Layer 4 of a small transformer language model trained on English Wikipedia (22 layers, counted from 0, width 96).
Take only the direct path to the model's output, skipping the later layers: a vector added to the residual stream pushes a token's score in proportion to its dot product with that token's output vector.

Output vectors of the tokens that the questions are about. A number n stands for n times 0.0023.
" as": -44 11 91 26 7 -34 -163 65 69 -2 -29 -75 89 21 -42 150 -88 -2 113 -97 109 68 -4 87 -132 -59 -19 21 -17 -65 37 37 85 90 51 59 0 -37 -84 162 173 64 240 -130 253 116 112 62 -57 -48 -41 44 83 -126 63 -54 -102 -50 96 -65 8 143 -45 41 -27 71 16 46 24 -13 -27 -177 -104 19 -191 -200 45 77 -11 -89 -79 -132 -219 -4 -195 -21 57 11 50 79 -68 -64 -28 -64 -134 10
"Japanese": -160 -37 -175 222 53 -176 54 197 -192 77 214 -300 -204 56 -363 -225 -68 -104 197 206 -139 22 69 65 68 -243 19 68 -172 56 -42 185 213 -320 -66 -197 2 141 73 117 5 -121 6 55 -267 -281 117 -113 -115 161 132 205 88 40 -43 73 77 151 -79 109 97 26 200 -217 182 -25 193 -159 -197 -38 -25 270 64 -20 60 195 -99 122 10 274 -482 19 134 95 89 44 -136 -19 -58 -120 0 41 325 -41 200 18
" yards": -97 0 92 24 77 -94 -58 -83 -65 -28 107 52 -104 41 56 11 185 20 -23 -24 -6 -151 362 152 -64 -172 -37 37 -42 -214 79 144 -117 -165 -45 -106 1 -42 362 28 -68 15 -4 -81 -200 -142 -38 -23 -120 -98 118 101 64 -4 203 -32 -17 123 -88 103 77 -24 272 -29 -102 46 -95 -55 73 -100 -52 194 129 -26 103 15 -147 66 259 315 -308 -133 160 -46 213 156 47 -83 -254 78 51 -174 -51 0 183 -33
"style": -57 213 -323 190 -127 102 -69 110 -354 99 420 78 -306 -232 -136 49 101 59 257 248 -151 -33 95 127 130 -373 -137 -163 -58 57 -89 121 77 -38 -148 -228 1 156 295 0 -55 -146 258 -120 97 -16 144 20 -360 -119 114 99 -140 -30 -95 -51 -149 169 -33 85 294 -88 142 -170 192 -90 20 4 -178 -52 -108 -10 86 -70 121 191 -282 67 -10 95 -344 61 24 -136 -19 174 -60 110 -148 23 -98 -21 182 86 202 269
"my": 143 -63 87 134 111 -155 -258 81 -278 6 211 -27 -55 -66 5 205 -33 -173 195 109 100 -88 -100 -26 3 -210 22 276 123 -55 13 -146 160 -166 -183 -256 1 121 235 -76 62 101 196 -75 -181 48 118 -103 -40 163 78 71 37 164 126 64 53 21 -112 -3 193 -40 61 -61 146 158 25 128 -100 -55 -23 146 82 10 96 339 57 -56 38 83 -319 -167 16 -21 136 -67 66 -53 -8 -139 -117 43 -98 0 219 -54
" Lions": -132 111 3 70 -11 -240 -45 -50 -152 -62 165 -42 -151 -87 -41 -44 55 115 227 -9 -139 -129 168 43 -6 -319 47 3 -227 -63 -118 64 37 -31 -67 -160 0 63 124 142 -96 -53 4 -87 -99 0 -28 -139 -82 -147 76 111 -104 21 114 -31 -39 30 -172 39 -32 -11 181 -162 -97 -30 -101 -119 -131 -87 -17 129 151 -14 46 223 -3 96 146 258 -141 -75 -33 -26 30 -167 -100 -144 -85 27 89 79 -103 -128 193 22
"ship": -110 165 -18 37 -12 278 -100 -163 -224 -225 173 -136 -44 -328 51 -17 174 44 176 -26 -191 -128 18 141 242 -210 -83 -185 -168 -59 -213 145 -14 -67 -249 0 0 -4 -77 80 110 -150 298 -195 -261 -153 118 -14 -44 341 173 171 217 10 -80 -71 -176 103 -10 82 158 -48 185 -211 -28 -7 260 -109 -203 -32 44 -253 -70 -186 44 264 -124 -58 -19 219 -368 -107 92 -50 -32 139 -109 69 -5 -55 -189 84 -108 -104 100 51
" Released": -129 73 118 228 -88 57 188 95 -168 -10 321 -54 -85 -182 -139 -57 149 -148 33 299 -35 -54 -68 157 179 -214 -46 0 -351 -159 -82 198 23 -249 -84 -321 1 219 267 151 -281 -125 138 -232 74 -289 150 -195 20 183 99 111 42 -212 70 -79 103 200 96 37 103 0 -43 -135 311 -67 50 -26 -115 -105 20 98 156 48 103 399 -80 -45 133 22 -225 -217 82 -14 -9 -39 41 -159 -202 48 144 245 253 -66 258 -28
",": 160 0 -24 -136 6 146 -53 106 143 89 -133 -61 -85 151 -68 105 -132 75 -161 -86 -18 95 -149 -129 -6 -26 -20 -39 135 -17 -34 155 127 355 120 151 0 -70 -159 -149 121 24 -117 -148 23 133 72 4 -4 -86 -84 -152 110 -69 -28 -42 20 86 -34 18 -70 137 20 -70 -186 -101 -28 140 195 81 57 -128 -142 112 -61 -196 157 53 3 -150 0 82 -74 93 -55 96 145 62 156 177 -29 -92 -50 -88 -219 162
"sten": -274 216 -17 19 150 48 -171 0 -262 -117 127 -73 -90 -308 -100 -20 91 -64 37 36 -292 -115 417 122 4 -138 -63 113 130 91 -80 33 -145 23 -261 -230 1 104 295 69 -163 -139 -85 4 -261 -20 262 -102 -231 -21 85 44 65 81 88 118 -74 23 10 -23 216 17 196 -120 97 19 -35 -35 109 -116 -249 239 42 -147 180 131 -154 78 -56 118 -145 24 -163 -7 111 355 -186 -38 -33 -14 -102 -7 -16 -3 164 -22
"nia": 143 135 69 -148 7 -78 -260 -82 -151 -22 228 -65 -12 -77 -83 86 -130 33 -29 101 10 59 33 12 -221 -208 149 -16 21 -72 -380 -71 -55 101 -228 -201 0 8 195 178 -169 -232 10 -19 -62 -34 227 -61 -223 -46 37 148 -326 -67 38 71 -185 -46 73 101 81 182 121 -111 77 -45 -217 -138 -71 -83 -77 69 261 -116 84 275 118 -43 -17 76 -328 -192 4 -237 122 114 -32 -13 5 -100 -194 -95 88 59 253 181
"ience": 106 -98 -65 233 71 -133 171 -41 -118 -116 89 -157 -212 -218 137 -86 -40 -162 240 196 -87 -85 316 191 -121 -281 68 171 -271 63 -5 85 -134 80 69 -254 1 323 22 223 -154 -118 -54 -153 -162 158 51 -91 0 221 164 -29 -29 10 103 -241 -139 91 126 69 120 -70 190 -63 73 -38 -132 -109 -243 -146 -68 81 41 -79 194 264 37 -183 -56 96 -470 -89 -165 75 5 -86 -52 -225 -66 22 -90 229 -28 -223 136 -120
"lav": 56 -30 -93 -102 60 -45 -67 -46 -268 52 293 142 -4 -71 -362 20 -143 -57 -45 101 -33 17 144 39 174 -432 -7 136 -252 -63 -115 -77 210 35 -245 -267 1 16 327 38 -346 -112 21 -39 20 -145 16 36 -181 201 60 289 -159 14 163 -30 -142 151 106 333 36 -182 5 141 -118 178 -75 -159 19 -96 38 331 -8 15 152 221 -13 29 44 79 -44 -21 47 -239 74 -63 -300 -122 -24 83 60 -49 64 -24 223 -100

Output weights of attention head 0. The head adds the sum of these rows, row i times number i of z. A number n stands for n times 0.0045.
o0: -12 13 4 31 -16 -60 -14 -37 8 27 -27 35 42 21 30 74 1 36 33 -63 73 40 121 -36 107 45 -44 19 -8 28 23 11 -37 -30 73 -25 -91 -65 -7 -13 -32 25 26 -19 13 67 -37 -5 -66 24 93 -28 47 -54 -52 30 62 71 8 9 21 -64 -6 50 30 -49 -14 -10 34 66 -53 14 47 34 -60 -71 -2 58 -4 -103 111 45 -29 -11 -6 55 63 54 -53 -41 72 -44 -51 -33 19 33
o1: 54 -89 30 -7 49 21 23 26 -13 8 11 -15 -28 -12 -22 -63 -17 3 -6 -5 14 54 -101 20 -48 -49 55 14 -1 34 39 -23 92 8 -88 -32 198 -99 -9 -4 -3 54 -15 70 22 -12 86 -27 92 31 -42 10 -14 72 67 4 -13 7 6 58 -83 5 -61 -6 -28 -18 30 -16 -28 -67 88 -39 -24 46 -39 119 -11 57 4 111 -34 -50 16 53 -48 -41 -72 -77 66 1 -7 50 -15 28 -70 -15
o2: -41 -31 10 -39 -93 -8 10 -41 -86 57 27 -56 -5 104 -69 73 -17 -11 -16 -37 5 31 -28 30 44 -10 56 47 -39 -30 8 7 -62 19 11 4 -398 7 -50 16 -85 -48 36 -5 17 -29 -12 30 13 -26 45 -28 -56 32 -41 -41 -56 -9 -5 -46 -35 -56 -65 -8 31 19 -90 27 35 118 -23 98 -41 0 -3 -12 46 -23 -60 14 41 -42 21 -34 -83 -17 -7 56 60 -38 -94 -9 7 -15 87 53
o3: -54 1 -31 -55 -31 -26 -74 44 -10 -6 35 -29 -10 56 -10 2 -60 -5 29 2 -29 7 41 21 26 -38 70 39 43 -19 -26 -7 36 70 39 -36 -366 38 -10 -42 -24 5 -63 -55 7 -67 -16 51 -16 -63 -5 -19 -11 56 12 30 -4 -12 23 -5 9 -36 23 19 56 32 -54 -8 22 60 10 108 15 15 53 -58 -12 -42 28 -2 -7 -9 5 8 15 35 -21 8 -26 -34 -88 -39 58 -14 74 92
o4: -26 -19 -9 22 38 -2 26 34 3 -7 53 -22 32 -10 -25 -69 21 -10 34 -2 -75 -32 77 -26 -10 10 67 -55 15 -33 -35 37 2 -3 -62 9 -57 -8 -62 -38 -56 53 -53 50 -55 -6 -76 6 -4 107 133 -16 24 39 -39 23 21 98 -13 10 1 -20 29 2 37 0 2 -20 62 -48 -7 -47 7 -12 11 61 5 -62 63 3 32 -30 36 23 -34 25 -82 57 -15 8 -8 -6 39 30 32 32
o5: -43 -15 20 7 67 37 -37 -58 -7 -30 -32 21 7 0 48 60 -72 18 36 -23 16 6 72 -2 86 6 -46 11 -41 -46 -30 16 30 -52 -76 -74 -135 -23 17 -9 24 28 -8 -48 31 59 -25 17 -23 -29 34 -38 32 -22 -12 -23 22 63 24 28 41 -51 6 17 32 -4 -8 -23 -29 -42 -33 -22 8 -30 65 -65 -50 17 11 -64 18 4 -25 -6 39 67 20 29 -42 -44 68 -15 -38 -22 -33 57
o6: 80 41 -23 9 -12 -16 16 66 66 -50 -38 -4 -5 -56 19 -36 6 -2 -15 19 -20 27 -84 -6 -71 -9 47 -52 12 67 -28 -31 -60 20 -1 -20 184 26 5 18 -48 43 45 -22 9 -11 16 -12 17 -30 -64 -24 -42 -63 29 -25 -152 -57 -73 -14 -66 96 6 -74 21 33 28 8 27 -13 32 2 -29 -32 -19 48 66 -36 -53 90 -95 27 8 -21 27 -65 -25 -30 34 51 -50 40 23 12 -35 -56
o7: -24 -33 29 16 31 56 20 -44 -30 23 30 15 -30 45 9 -1 -1 -50 0 -9 6 3 24 6 -28 -46 -5 -17 29 -6 23 43 2 -9 -39 -11 -6 -75 -36 62 -24 12 7 7 -1 21 57 -30 57 57 76 -3 -9 46 1 -27 -6 23 -84 -7 -8 55 -19 -30 -20 -43 -11 28 12 7 29 28 -17 -2 -35 46 51 41 -5 -70 40 0 -10 -15 -29 -72 26 -4 -2 43 32 67 28 -17 26 -2
o8: -42 20 23 28 -8 55 -28 -3 -76 -72 45 23 24 -6 54 18 -99 -12 49 12 -8 -68 44 -15 9 -46 -14 36 17 -35 14 7 62 67 36 10 -201 -29 66 -54 49 1 28 -21 -13 5 0 -84 16 -47 -179 -5 27 -5 17 -7 68 25 -2 14 9 -10 -15 50 -30 29 -108 -25 -79 49 0 -8 -7 -8 -2 -39 18 -14 -23 -32 -34 -8 -20 36 61 -17 -17 -6 -74 -31 28 29 -14 7 6 16
o9: 41 9 34 0 -13 9 17 19 -7 -37 -9 39 -28 8 4 3 36 6 -10 28 62 -18 -60 -33 -11 -65 20 -74 -34 -33 1 17 110 28 -32 27 418 -23 21 6 -4 -28 26 -3 -7 -66 -9 -18 85 11 -70 -38 2 13 44 55 76 -33 -4 7 14 38 -3 -58 13 -28 -58 17 -42 36 41 21 -42 29 24 26 4 8 31 -31 -25 -44 1 22 -29 -35 -53 -7 26 27 42 42 27 19 -34 -11
o10: 31 58 53 4 47 40 5 24 -13 16 70 48 -124 -9 -114 -8 95 -30 -44 -51 78 0 -27 3 -11 62 40 -54 -31 -1 54 67 53 -59 -59 69 -81 54 -45 7 -55 10 -26 -64 30 -45 -30 8 2 13 -85 -79 -7 37 7 5 70 -16 -11 22 -15 29 46 -19 -30 -28 8 -15 2 2 25 38 65 -50 70 -6 -17 14 -21 -6 57 27 20 -68 -48 13 -66 -19 10 41 -2 16 35 101 31 23
o11: -44 35 15 -34 -69 -67 -9 32 16 -26 -13 1 -20 -26 25 43 33 23 67 -44 -4 14 62 -90 -57 -14 -42 120 23 -2 44 -56 -69 -24 15 -17 -124 -63 -19 -9 28 -1 -2 -40 28 56 18 0 -22 -19 -83 -3 20 17 -17 -35 0 -48 -26 -53 -23 57 -103 30 9 62 27 8 23 1 6 19 20 39 -108 -3 7 4 19 53 10 20 -26 22 8 -26 82 28 -61 -30 -9 -22 -48 -63 18 43
o12: 24 -55 72 -69 -41 -40 56 34 75 45 -46 -19 50 -14 34 -10 6 57 29 15 26 48 13 -13 -28 -24 -26 66 81 33 72 -101 -51 -48 36 -77 -121 -72 -5 58 8 -13 -18 63 8 -11 25 -51 4 14 -110 92 -19 81 33 22 52 0 53 14 -36 57 -64 27 -21 -5 42 35 5 34 67 44 -7 64 -138 21 -52 43 -18 36 69 13 30 89 10 -9 39 5 44 -29 25 -16 14 -112 -15 9
o13: 75 46 -18 17 19 -106 -81 32 22 -40 27 -8 -93 -103 17 -18 -62 56 15 -11 -15 -17 -34 24 -40 -54 17 19 10 -58 -9 64 24 6 -91 -28 141 17 -53 13 44 52 122 -98 -3 -13 -34 -10 0 -40 -97 -62 -76 -45 -11 24 -94 -2 -110 23 8 49 66 -44 -56 26 70 17 -17 44 96 26 2 -48 35 51 80 -12 18 93 -141 78 -2 20 71 10 -3 -90 -47 35 -21 13 -21 -11 -93 15
o14: 16 -44 85 3 41 -10 -2 1 56 -38 30 67 -13 -70 18 -51 32 -21 8 8 21 -18 19 4 43 100 4 -90 -32 45 58 38 43 -40 -43 83 -228 72 42 -35 -4 10 21 32 -33 -86 -44 14 -35 91 -144 -45 -9 -40 -3 30 89 -7 12 -15 -21 -111 42 -21 16 -70 0 -2 -24 21 -56 -10 27 8 76 -1 -24 11 39 -67 51 -74 51 -23 15 37 27 -22 -24 11 81 2 -12 28 -1 -49
o15: 98 48 11 -41 37 -26 11 55 27 3 1 27 -1 67 46 -31 39 8 -1 22 -46 -6 22 33 -29 97 3 -85 -16 45 -21 88 -17 -54 -35 36 -235 30 58 -6 -51 -26 5 -1 -17 0 -35 39 3 -2 30 -74 -47 -32 15 12 70 58 -80 34 35 -18 54 -96 84 -57 6 -12 36 24 -35 47 41 19 99 24 -14 -15 58 -25 -71 6 46 -28 26 -28 2 35 5 57 2 4 77 15 9 -3
o16: 40 -60 1 -6 87 50 88 -35 5 -115 -28 27 38 -30 93 -63 -13 8 49 60 -48 -40 22 -1 -3 55 6 -95 -65 -45 -100 10 79 32 24 29 109 -49 39 -50 4 -8 10 25 -38 -10 7 4 5 56 137 -26 -19 40 50 -22 14 59 -16 -28 -41 -56 39 -80 42 -52 50 -2 -40 -83 -94 -63 14 -51 61 25 -18 -63 24 -38 -59 -98 -23 67 8 29 -15 17 16 21 60 31 -14 43 -87 -57
o17: 68 35 73 17 14 30 -35 23 26 -41 49 -25 0 -69 33 -31 5 -22 18 35 -67 -54 41 -2 -84 -81 18 -47 47 -4 -5 -2 30 64 -48 32 248 16 -41 -11 12 47 41 -18 -8 -38 -55 -111 43 15 -92 5 -44 44 2 -4 41 60 -43 109 16 48 98 15 -42 14 29 -28 -12 7 66 -33 15 -70 64 18 -41 18 38 -12 -89 66 12 29 30 -11 -58 -58 -50 62 43 -44 70 53 -46 -3
o18: -24 -20 17 24 14 -80 69 5 10 -47 -13 9 -47 -43 -25 68 -10 -5 -5 10 10 -2 -116 22 -58 -26 17 45 -69 -26 -23 8 67 -16 -63 -58 59 -36 -35 44 -6 -2 77 -6 31 -32 4 11 59 9 -112 -16 -19 -7 69 -15 -8 -51 -48 -38 -61 -35 -77 -35 -17 31 11 13 -88 -25 11 -28 -50 -22 -36 68 -25 40 -46 49 -12 -94 9 56 -19 -13 6 -69 57 -48 6 75 1 -23 -36 -13
o19: -98 -64 -79 -35 -29 50 -33 -15 51 10 18 -59 -8 2 8 14 -60 -26 43 12 -16 21 21 15 7 -70 -63 11 -10 13 -54 -31 29 41 25 -87 -10 30 4 6 28 34 -72 -10 19 -11 34 26 -43 -9 98 38 21 20 -16 -63 -6 -22 77 -10 8 50 -14 23 -22 35 -13 -77 5 -174 7 -34 36 -16 -65 -3 -20 -52 -19 24 -12 -29 -25 -2 41 0 -6 22 22 -35 -9 32 9 1 5 -38
o20: -35 -49 -23 -18 -7 -73 15 -35 -70 -62 5 49 7 -11 46 31 -7 34 86 -49 7 23 -70 -17 -21 -28 -32 54 -92 -86 -52 8 63 -40 -34 -68 54 -12 17 38 33 -38 22 26 34 -47 -50 64 -8 -2 -100 3 -27 -8 9 44 2 -85 -2 -22 -19 -35 -72 -11 20 49 -64 41 -60 83 -70 -58 -46 84 -107 105 70 20 27 25 -13 -27 -33 75 -13 28 2 -81 0 -66 42 4 -38 -31 -91 -38
o21: 54 49 -7 -6 -55 -55 -10 11 -12 7 46 33 -41 -49 19 52 93 10 13 31 90 43 -69 -45 -42 -6 -10 -47 -78 21 13 59 39 -78 -47 -22 480 -7 -55 61 -88 -21 59 -52 8 -30 -69 30 -35 5 34 -61 -70 -46 -5 -18 8 -33 -53 -61 38 55 6 -33 14 9 15 -23 21 -40 -14 19 68 -13 -33 118 -10 23 -31 15 0 48 14 3 -19 6 -11 -32 -3 4 -10 9 29 42 -50 -5
o22: 82 -15 -44 -77 18 -7 -18 28 82 -8 5 -18 -45 0 71 15 -37 -33 -23 18 -2 -35 -6 60 19 -52 1 -62 -44 25 -86 49 45 71 -15 -48 40 -3 27 14 43 12 78 -31 -43 -44 32 29 -7 -22 98 20 -59 27 22 20 8 56 -89 42 41 -37 25 -58 14 -65 66 -7 0 -42 15 29 -9 -34 60 36 56 29 64 -37 -131 -42 0 22 35 37 26 28 19 36 14 25 70 6 -15 -3
o23: -7 5 58 13 -29 -28 57 11 48 77 13 4 2 -49 -68 43 111 10 -23 -52 53 38 18 -85 -6 15 -18 94 47 38 68 -52 -44 -56 22 14 -134 -20 -49 83 -42 4 -9 9 63 41 -18 -24 1 -61 -165 39 56 22 -42 -47 30 -41 56 -14 -25 61 -71 72 -38 -12 -12 -5 36 -53 55 31 26 -9 -123 -11 51 94 -82 7 116 53 32 -92 -62 -10 23 12 53 26 -35 -11 -24 -32 64 13
o24: -1 97 -28 -3 18 22 -70 -9 -35 -9 25 21 -43 -9 16 36 17 -18 13 -54 30 -3 42 -41 -32 -12 8 -69 -33 -46 12 52 31 -8 -63 1 162 -37 -57 -13 -35 23 81 -88 68 29 -35 94 2 26 110 -77 -15 -44 -57 -19 -18 43 -106 -44 66 19 31 16 16 26 0 -42 27 -10 -37 36 60 -68 59 -2 26 55 109 11 -70 93 -61 -34 -5 43 -7 19 -90 27 -24 -26 -4 71 17 30
o25: -23 -54 2 -9 13 -97 -8 -50 18 17 36 -5 23 -25 39 -21 -31 22 25 7 2 19 24 40 32 61 -22 34 43 -72 15 -46 -23 -40 9 -61 -128 -18 -25 70 15 8 26 29 -71 4 -31 -78 -42 48 -36 -1 -25 -34 -33 44 1 30 -24 -12 -6 -45 74 16 -48 -28 -1 12 -64 65 -17 0 -18 33 -64 13 20 86 57 62 66 -64 -18 76 20 108 -12 14 -14 -26 15 -11 -8 -82 12 51
o26: 63 98 -18 -20 27 -73 10 95 -33 -31 -47 8 -28 60 -68 -29 68 31 23 -3 9 -9 10 66 10 -1 -4 56 -17 1 17 -44 -84 21 71 75 192 54 -49 32 -3 -4 19 -31 9 -18 11 8 12 -59 12 -13 10 26 53 108 40 -13 -5 2 19 50 12 -28 -30 21 4 61 -3 77 43 -2 -45 44 -34 -118 57 -42 51 4 -22 39 -40 -1 3 5 29 12 -30 57 -33 -35 39 -42 45 14
o27: 13 -41 -44 27 -2 -15 -29 -30 73 -13 -2 -54 27 -82 16 63 21 33 -16 24 40 -10 14 39 22 4 -28 -19 -66 57 -72 -34 -7 36 44 -48 -23 25 -13 19 48 -5 14 4 -39 -79 40 -9 -134 6 -34 -19 -11 -4 21 -10 8 28 23 -36 46 25 -22 -52 30 -20 45 -45 21 -107 11 -19 -8 12 4 14 -1 -50 27 -31 -22 -104 57 -1 12 61 11 -23 32 -88 70 3 69 -47 -16 -14
o28: -10 42 -95 44 0 48 -11 7 -67 -77 12 3 -21 14 -22 -5 -23 -38 27 -42 -90 25 -38 30 -47 -84 19 6 -9 -46 -34 47 50 35 36 55 70 17 36 -74 -24 24 -26 27 54 81 -1 17 51 6 128 1 15 -2 -26 -15 -88 -51 -61 23 -54 -1 -22 -41 -4 65 -54 14 2 -36 -3 -21 36 -9 0 -28 42 -72 -77 8 -42 21 -14 -90 -8 -59 -30 -31 33 56 -34 50 -14 42 57 -7
o29: -68 -37 12 13 7 -9 -18 -4 -14 -19 4 -15 2 -69 17 -65 -68 10 -6 -30 -52 17 8 34 32 69 31 -26 38 11 -33 6 60 -35 14 -4 -266 38 18 -59 4 19 -38 56 -52 -37 -56 -1 8 12 46 22 -32 -1 -26 -37 -62 33 33 38 -29 -24 49 27 11 -30 -15 -27 7 -17 -19 31 32 -97 15 6 -76 -37 -36 28 -23 -23 45 -33 51 60 -34 -16 54 -28 -32 8 15 19 -12 76
o30: -3 20 -41 -21 10 28 -12 32 8 -16 -19 11 -45 21 -3 30 19 22 -56 -2 26 -4 -26 -23 -17 -12 -21 27 3 -50 -6 -8 -22 24 -32 37 -69 -45 33 -5 38 -46 5 -26 40 -24 41 93 -3 2 63 21 15 80 -34 -11 20 -9 6 -30 -3 -11 -40 31 -34 -22 29 47 7 -21 8 60 28 -1 18 -37 -66 -30 48 4 -57 -2 -18 -12 -14 -13 45 48 7 -57 -10 -15 18 4 -10 12
o31: 15 83 2 -21 -7 -55 -46 17 -52 -54 -72 20 -4 28 -15 57 -38 -4 -3 -35 -14 -21 -18 33 -78 -86 -62 3 5 -17 -1 0 -108 31 14 17 -34 13 -35 -22 94 -6 46 -43 -48 -5 43 2 -40 37 47 46 3 -24 -9 79 -97 -9 -75 18 36 15 39 -19 13 49 49 79 63 143 -30 -7 -123 -10 20 -29 14 -50 81 -18 -97 6 20 35 89 13 -30 34 -32 -25 12 -42 45 -41 0 2

Each question shows a token from some text and the vector z that the head gathered there. A number n stands for n times 0.002.

" 8": -40 36 114 -61 -10 -103 79 98 -70 -131 2 -50 16 -35 20 -82 -28 48 -86 45 -211 -150 30 105 -22 -49 -144 2 22 13 41 -124
Pushed down most: "my"

" war": 71 49 -21 9 -22 -22 -71 49 0 79 36 -91 62 -24 68 8 19 -21 10 -56 -32 -130 74 35 -95 93 8 58 -66 32 52 -130
Pushed down most: "style"

" from": 2 18 -102 -48 -41 -11 -26 41 54 36 11 -1 -32 61 28 31 11 14 70 -81 75 -18 12 73 -5 112 121 18 5 3 -23 -29
Pushed up most: " Lions"

"\n": -32 26 64 19 -23 18 19 -18 7 -66 -157 -11 90 14 -5 1 61 -30 31 4 56 -296 51 -142 -95 36 -28 65 16 -14 -8 134
Pushed up most: "ience"

"on": -1 -8 68 25 -20 -4 0 -6 15 -76 10 29 23 -23 11 26 -17 -63 29 7 19 -139 -39 50 -72 5 0 13 51 -45 -24 -34
Pushed up most: " as"

" elected": 3 -5 59 27 0 -34 15 12 30 -64 -38 50 3 44 14 -13 -44 15 -4 -1 21 -88 -24 1 11 14 53 1 36 26 -40 34
Pushed up most: " as"

" The": -30 58 76 140 -10 25 -42 24 65 -15 -15 38 60 60 -5 14 -32 -43 71 -41 103 -64 -19 -74 28 89 30 -64 -53 66 7 -45
Which two tokens does it push up most, strongest first? "my", " Lions"

"ail": -27 4 76 83 25 -1 -16 -12 46 -48 45 33 -46 59 10 22 -57 9 0 7 8 -24 25 -22 40 1 -13 11 -19 55 2 -23
Which two tokens does it push up most, strongest first? "style", "nia"

" of": -8 -8 -14 -33 12 -16 39 11 29 1 -64 -8 -22 -14 0 6 -32 27 -11 4 -9 -39 -7 35 15 3 -55 69 16 8 -15 -13
Pushed up most: "ience"

" revealed": 3 11 -9 -35 -3 -8 29 11 -10 -27 -30 -23 -18 -31 7 2 -29 20 -17 -3 -28 -61 2 30 24 -10 -70 47 17 2 3 1
Pushed down most: " Lions"

" have": 12 -2 -1 32 -16 -11 -11 3 4 -64 29 2 36 80 46 22 -30 5 -1 -26 6 -99 48 -6 -2 49 37 12 -39 30 -21 34
Pushed up most: " yards"

".": 37 -18 2 0 -23 -29 -50 61 -6 13 102 -12 -14 -48 78 19 -108 4 28 -50 6 -130 30 -7 -2 2 -30 1 -21 -25 11 43
Pushed up most: ","

" 1982": -6 -38 68 -21 -21 -30 57 -63 -108 -235 -74 88 -20 -38 9 45 4 -25 -101 35 -64 -54 39 44 105 -95 -45 11 11 -33 102 48
Pushed up most: "sten"

" person": -7 65 81 27 -99 36 -96 10 -142 -95 220 -17 -41 23 47 76 84 -74 167 -115 102 37 81 7 31 -14 109 -59 -58 81 61 -56
Which two tokens does it push up most, strongest first? " Released", "Japanese"

",": 5 -3 76 51 -3 18 -28 -1 13 -56 41 22 5 48 51 35 -42 -34 39 -58 -5 -82 25 -36 24 47 -7 -13 -29 56 -12 55
Which three tokens does it push up most, strongest first? " yards", "sten", "Japanese"

" her": 9 -14 52 58 21 -33 14 17 29 -37 -61 47 -22 10 31 16 -20 14 -18 32 22 -90 48 -34 22 37 30 8 -17 64 -18 -20
Pushed down most: " Released"

"ing": 10 -10 -42 -65 41 -78 -9 -12 -22 -11 67 38 -82 -11 16 -4 -110 23 -73 56 -45 -8 -7 39 40 -66 -52 33 24 -83 56 28
Which two tokens does it push up most, strongest first? "style", ","

" this": 7 6 25 25 0 -21 -8 26 10 -40 -3 51 -24 18 47 -5 1 -21 24 20 60 -59 26 9 5 55 20 -12 -7 66 -47 -80
Which two tokens does it push up most, strongest first? " Lions", "ience"

" serious": 40 -13 -106 -41 -37 -37 -54 89 2 70 93 -32 -24 -87 89 25 -113 43 20 -35 -7 -131 35 -8 13 -45 -25 17 -31 -86 0 30
Which three tokens does it push up most, strongest first? ",", " Released", " yards"

"ab": -11 -6 -24 -9 15 16 -4 13 -1 -15 9 -48 -15 -9 23 42 11 56 7 -22 -8 -3 9 14 56 6 -40 24 -4 33 17 -6
Pushed down most: " as"

" made": 12 7 -52 -5 -10 -11 -7 1 -1 -34 48 -14 36 56 62 48 -20 11 7 -50 3 -68 32 33 -1 41 12 21 -48 13 -10 -2
Which three tokens does it push up most, strongest first? " yards", "Japanese", ","

" an": -20 -9 102 70 -10 -44 39 -18 41 -101 -13 59 3 51 1 29 -59 8 -11 18 9 -65 14 -27 17 -11 40 -25 9 20 -35 15
Pushed up most: "nia"

" color": -17 64 61 57 -17 26 -46 -1 -47 -64 57 26 -2 -7 42 17 69 -52 58 -25 63 -61 79 -8 21 10 29 -1 -54 83 34 -70
Which three tokens does it push up most, strongest first? "Japanese", " Released", "lav"

" college": -28 -21 126 -56 -17 -102 95 36 -25 -138 4 -9 -52 -4 -14 -103 -55 -18 -41 79 -112 -83 12 116 -12 9 -92 13 38 9 -59 -171
Pushed down most: " yards"

"'": -1 -21 53 -17 -13 40 -40 -7 19 -15 42 -8 -35 -1 29 7 -21 -15 29 -1 23 -25 -2 -9 -9 0 13 1 16 13 -12 30
Which three tokens does it push up most, strongest first? "style", "lav", "sten"

" Ul": -3 13 -48 -39 -8 18 16 25 -9 10 -27 -52 -6 -19 16 35 16 71 2 -32 -13 10 18 25 63 -3 -29 36 -18 17 25 5
Pushed up most: "ship"

"ization": -41 -7 92 76 -29 -51 24 -15 22 -81 11 39 -6 30 6 24 -58 31 -9 7 12 -29 14 -27 40 -13 51 -24 -22 20 -18 7
Pushed up most: "nia"

" to": 14 9 -98 -42 -69 7 -19 23 41 40 -7 3 -50 68 53 -8 14 19 50 -64 66 -1 21 48 32 75 123 3 -5 36 -37 -22
Pushed down most: "lav"

" in": 0 -15 1 -38 -56 -19 -7 15 -15 16 77 38 -17 56 42 35 25 -79 73 -38 119 10 5 45 -7 88 59 -59 29 73 -44 -68
Pushed up most: " Lions"

" He": -8 -13 43 25 -6 -2 3 -24 48 -31 -41 58 -1 20 74 -32 -20 22 -39 19 23 -91 -20 -42 -2 -10 -31 10 -2 52 10 20
Which three tokens does it push up most, strongest first? "sten", " yards", "my"

" the": -25 10 123 147 28 -13 0 -12 68 -84 -33 80 21 42 -13 36 -37 -27 6 0 20 -57 28 -71 49 14 32 -38 -16 88 -34 -15
Which two tokens does it push up most, strongest first? "nia", "sten"

"s": 8 -33 77 69 16 -25 29 -4 35 -95 -49 80 1 46 13 7 -49 4 -15 19 25 -87 -14 -33 31 12 0 7 24 51 -35 47
Which two tokens does it push up most, strongest first? "sten", "nia"

" Director": 0 -29 34 20 7 27 8 -12 -4 -62 24 29 3 38 -2 24 -27 -20 4 -4 20 -57 -20 1 7 -6 8 8 46 25 -4 72
Pushed up most: "sten"

" IN": 19 73 98 16 -10 56 27 8 -44 -50 -48 -62 47 -5 -30 9 -71 -3 1 40 1 -83 -22 0 43 -23 -77 59 23 -63 -17 18
Pushed up most: "lav"

" Guy": -3 -22 30 17 -33 13 -29 -17 20 -63 9 24 -13 -34 17 11 8 -69 20 3 21 -127 -32 32 -53 -9 -8 4 36 -34 -12 -39
Pushed up most: " as"

" National": -23 -16 58 6 -21 -1 32 9 -20 -67 -28 13 36 -3 -29 39 -16 10 12 25 -2 -38 21 2 6 -31 17 -31 63 6 -36 31
Which two tokens does it push up most, strongest first? "nia", "ience"

" that": 4 -9 56 42 -21 5 -7 -6 7 -82 -5 37 14 50 30 -16 -45 -19 -12 21 -15 -105 24 -11 6 26 -11 14 -32 7 -4 11
Pushed down most: " Released"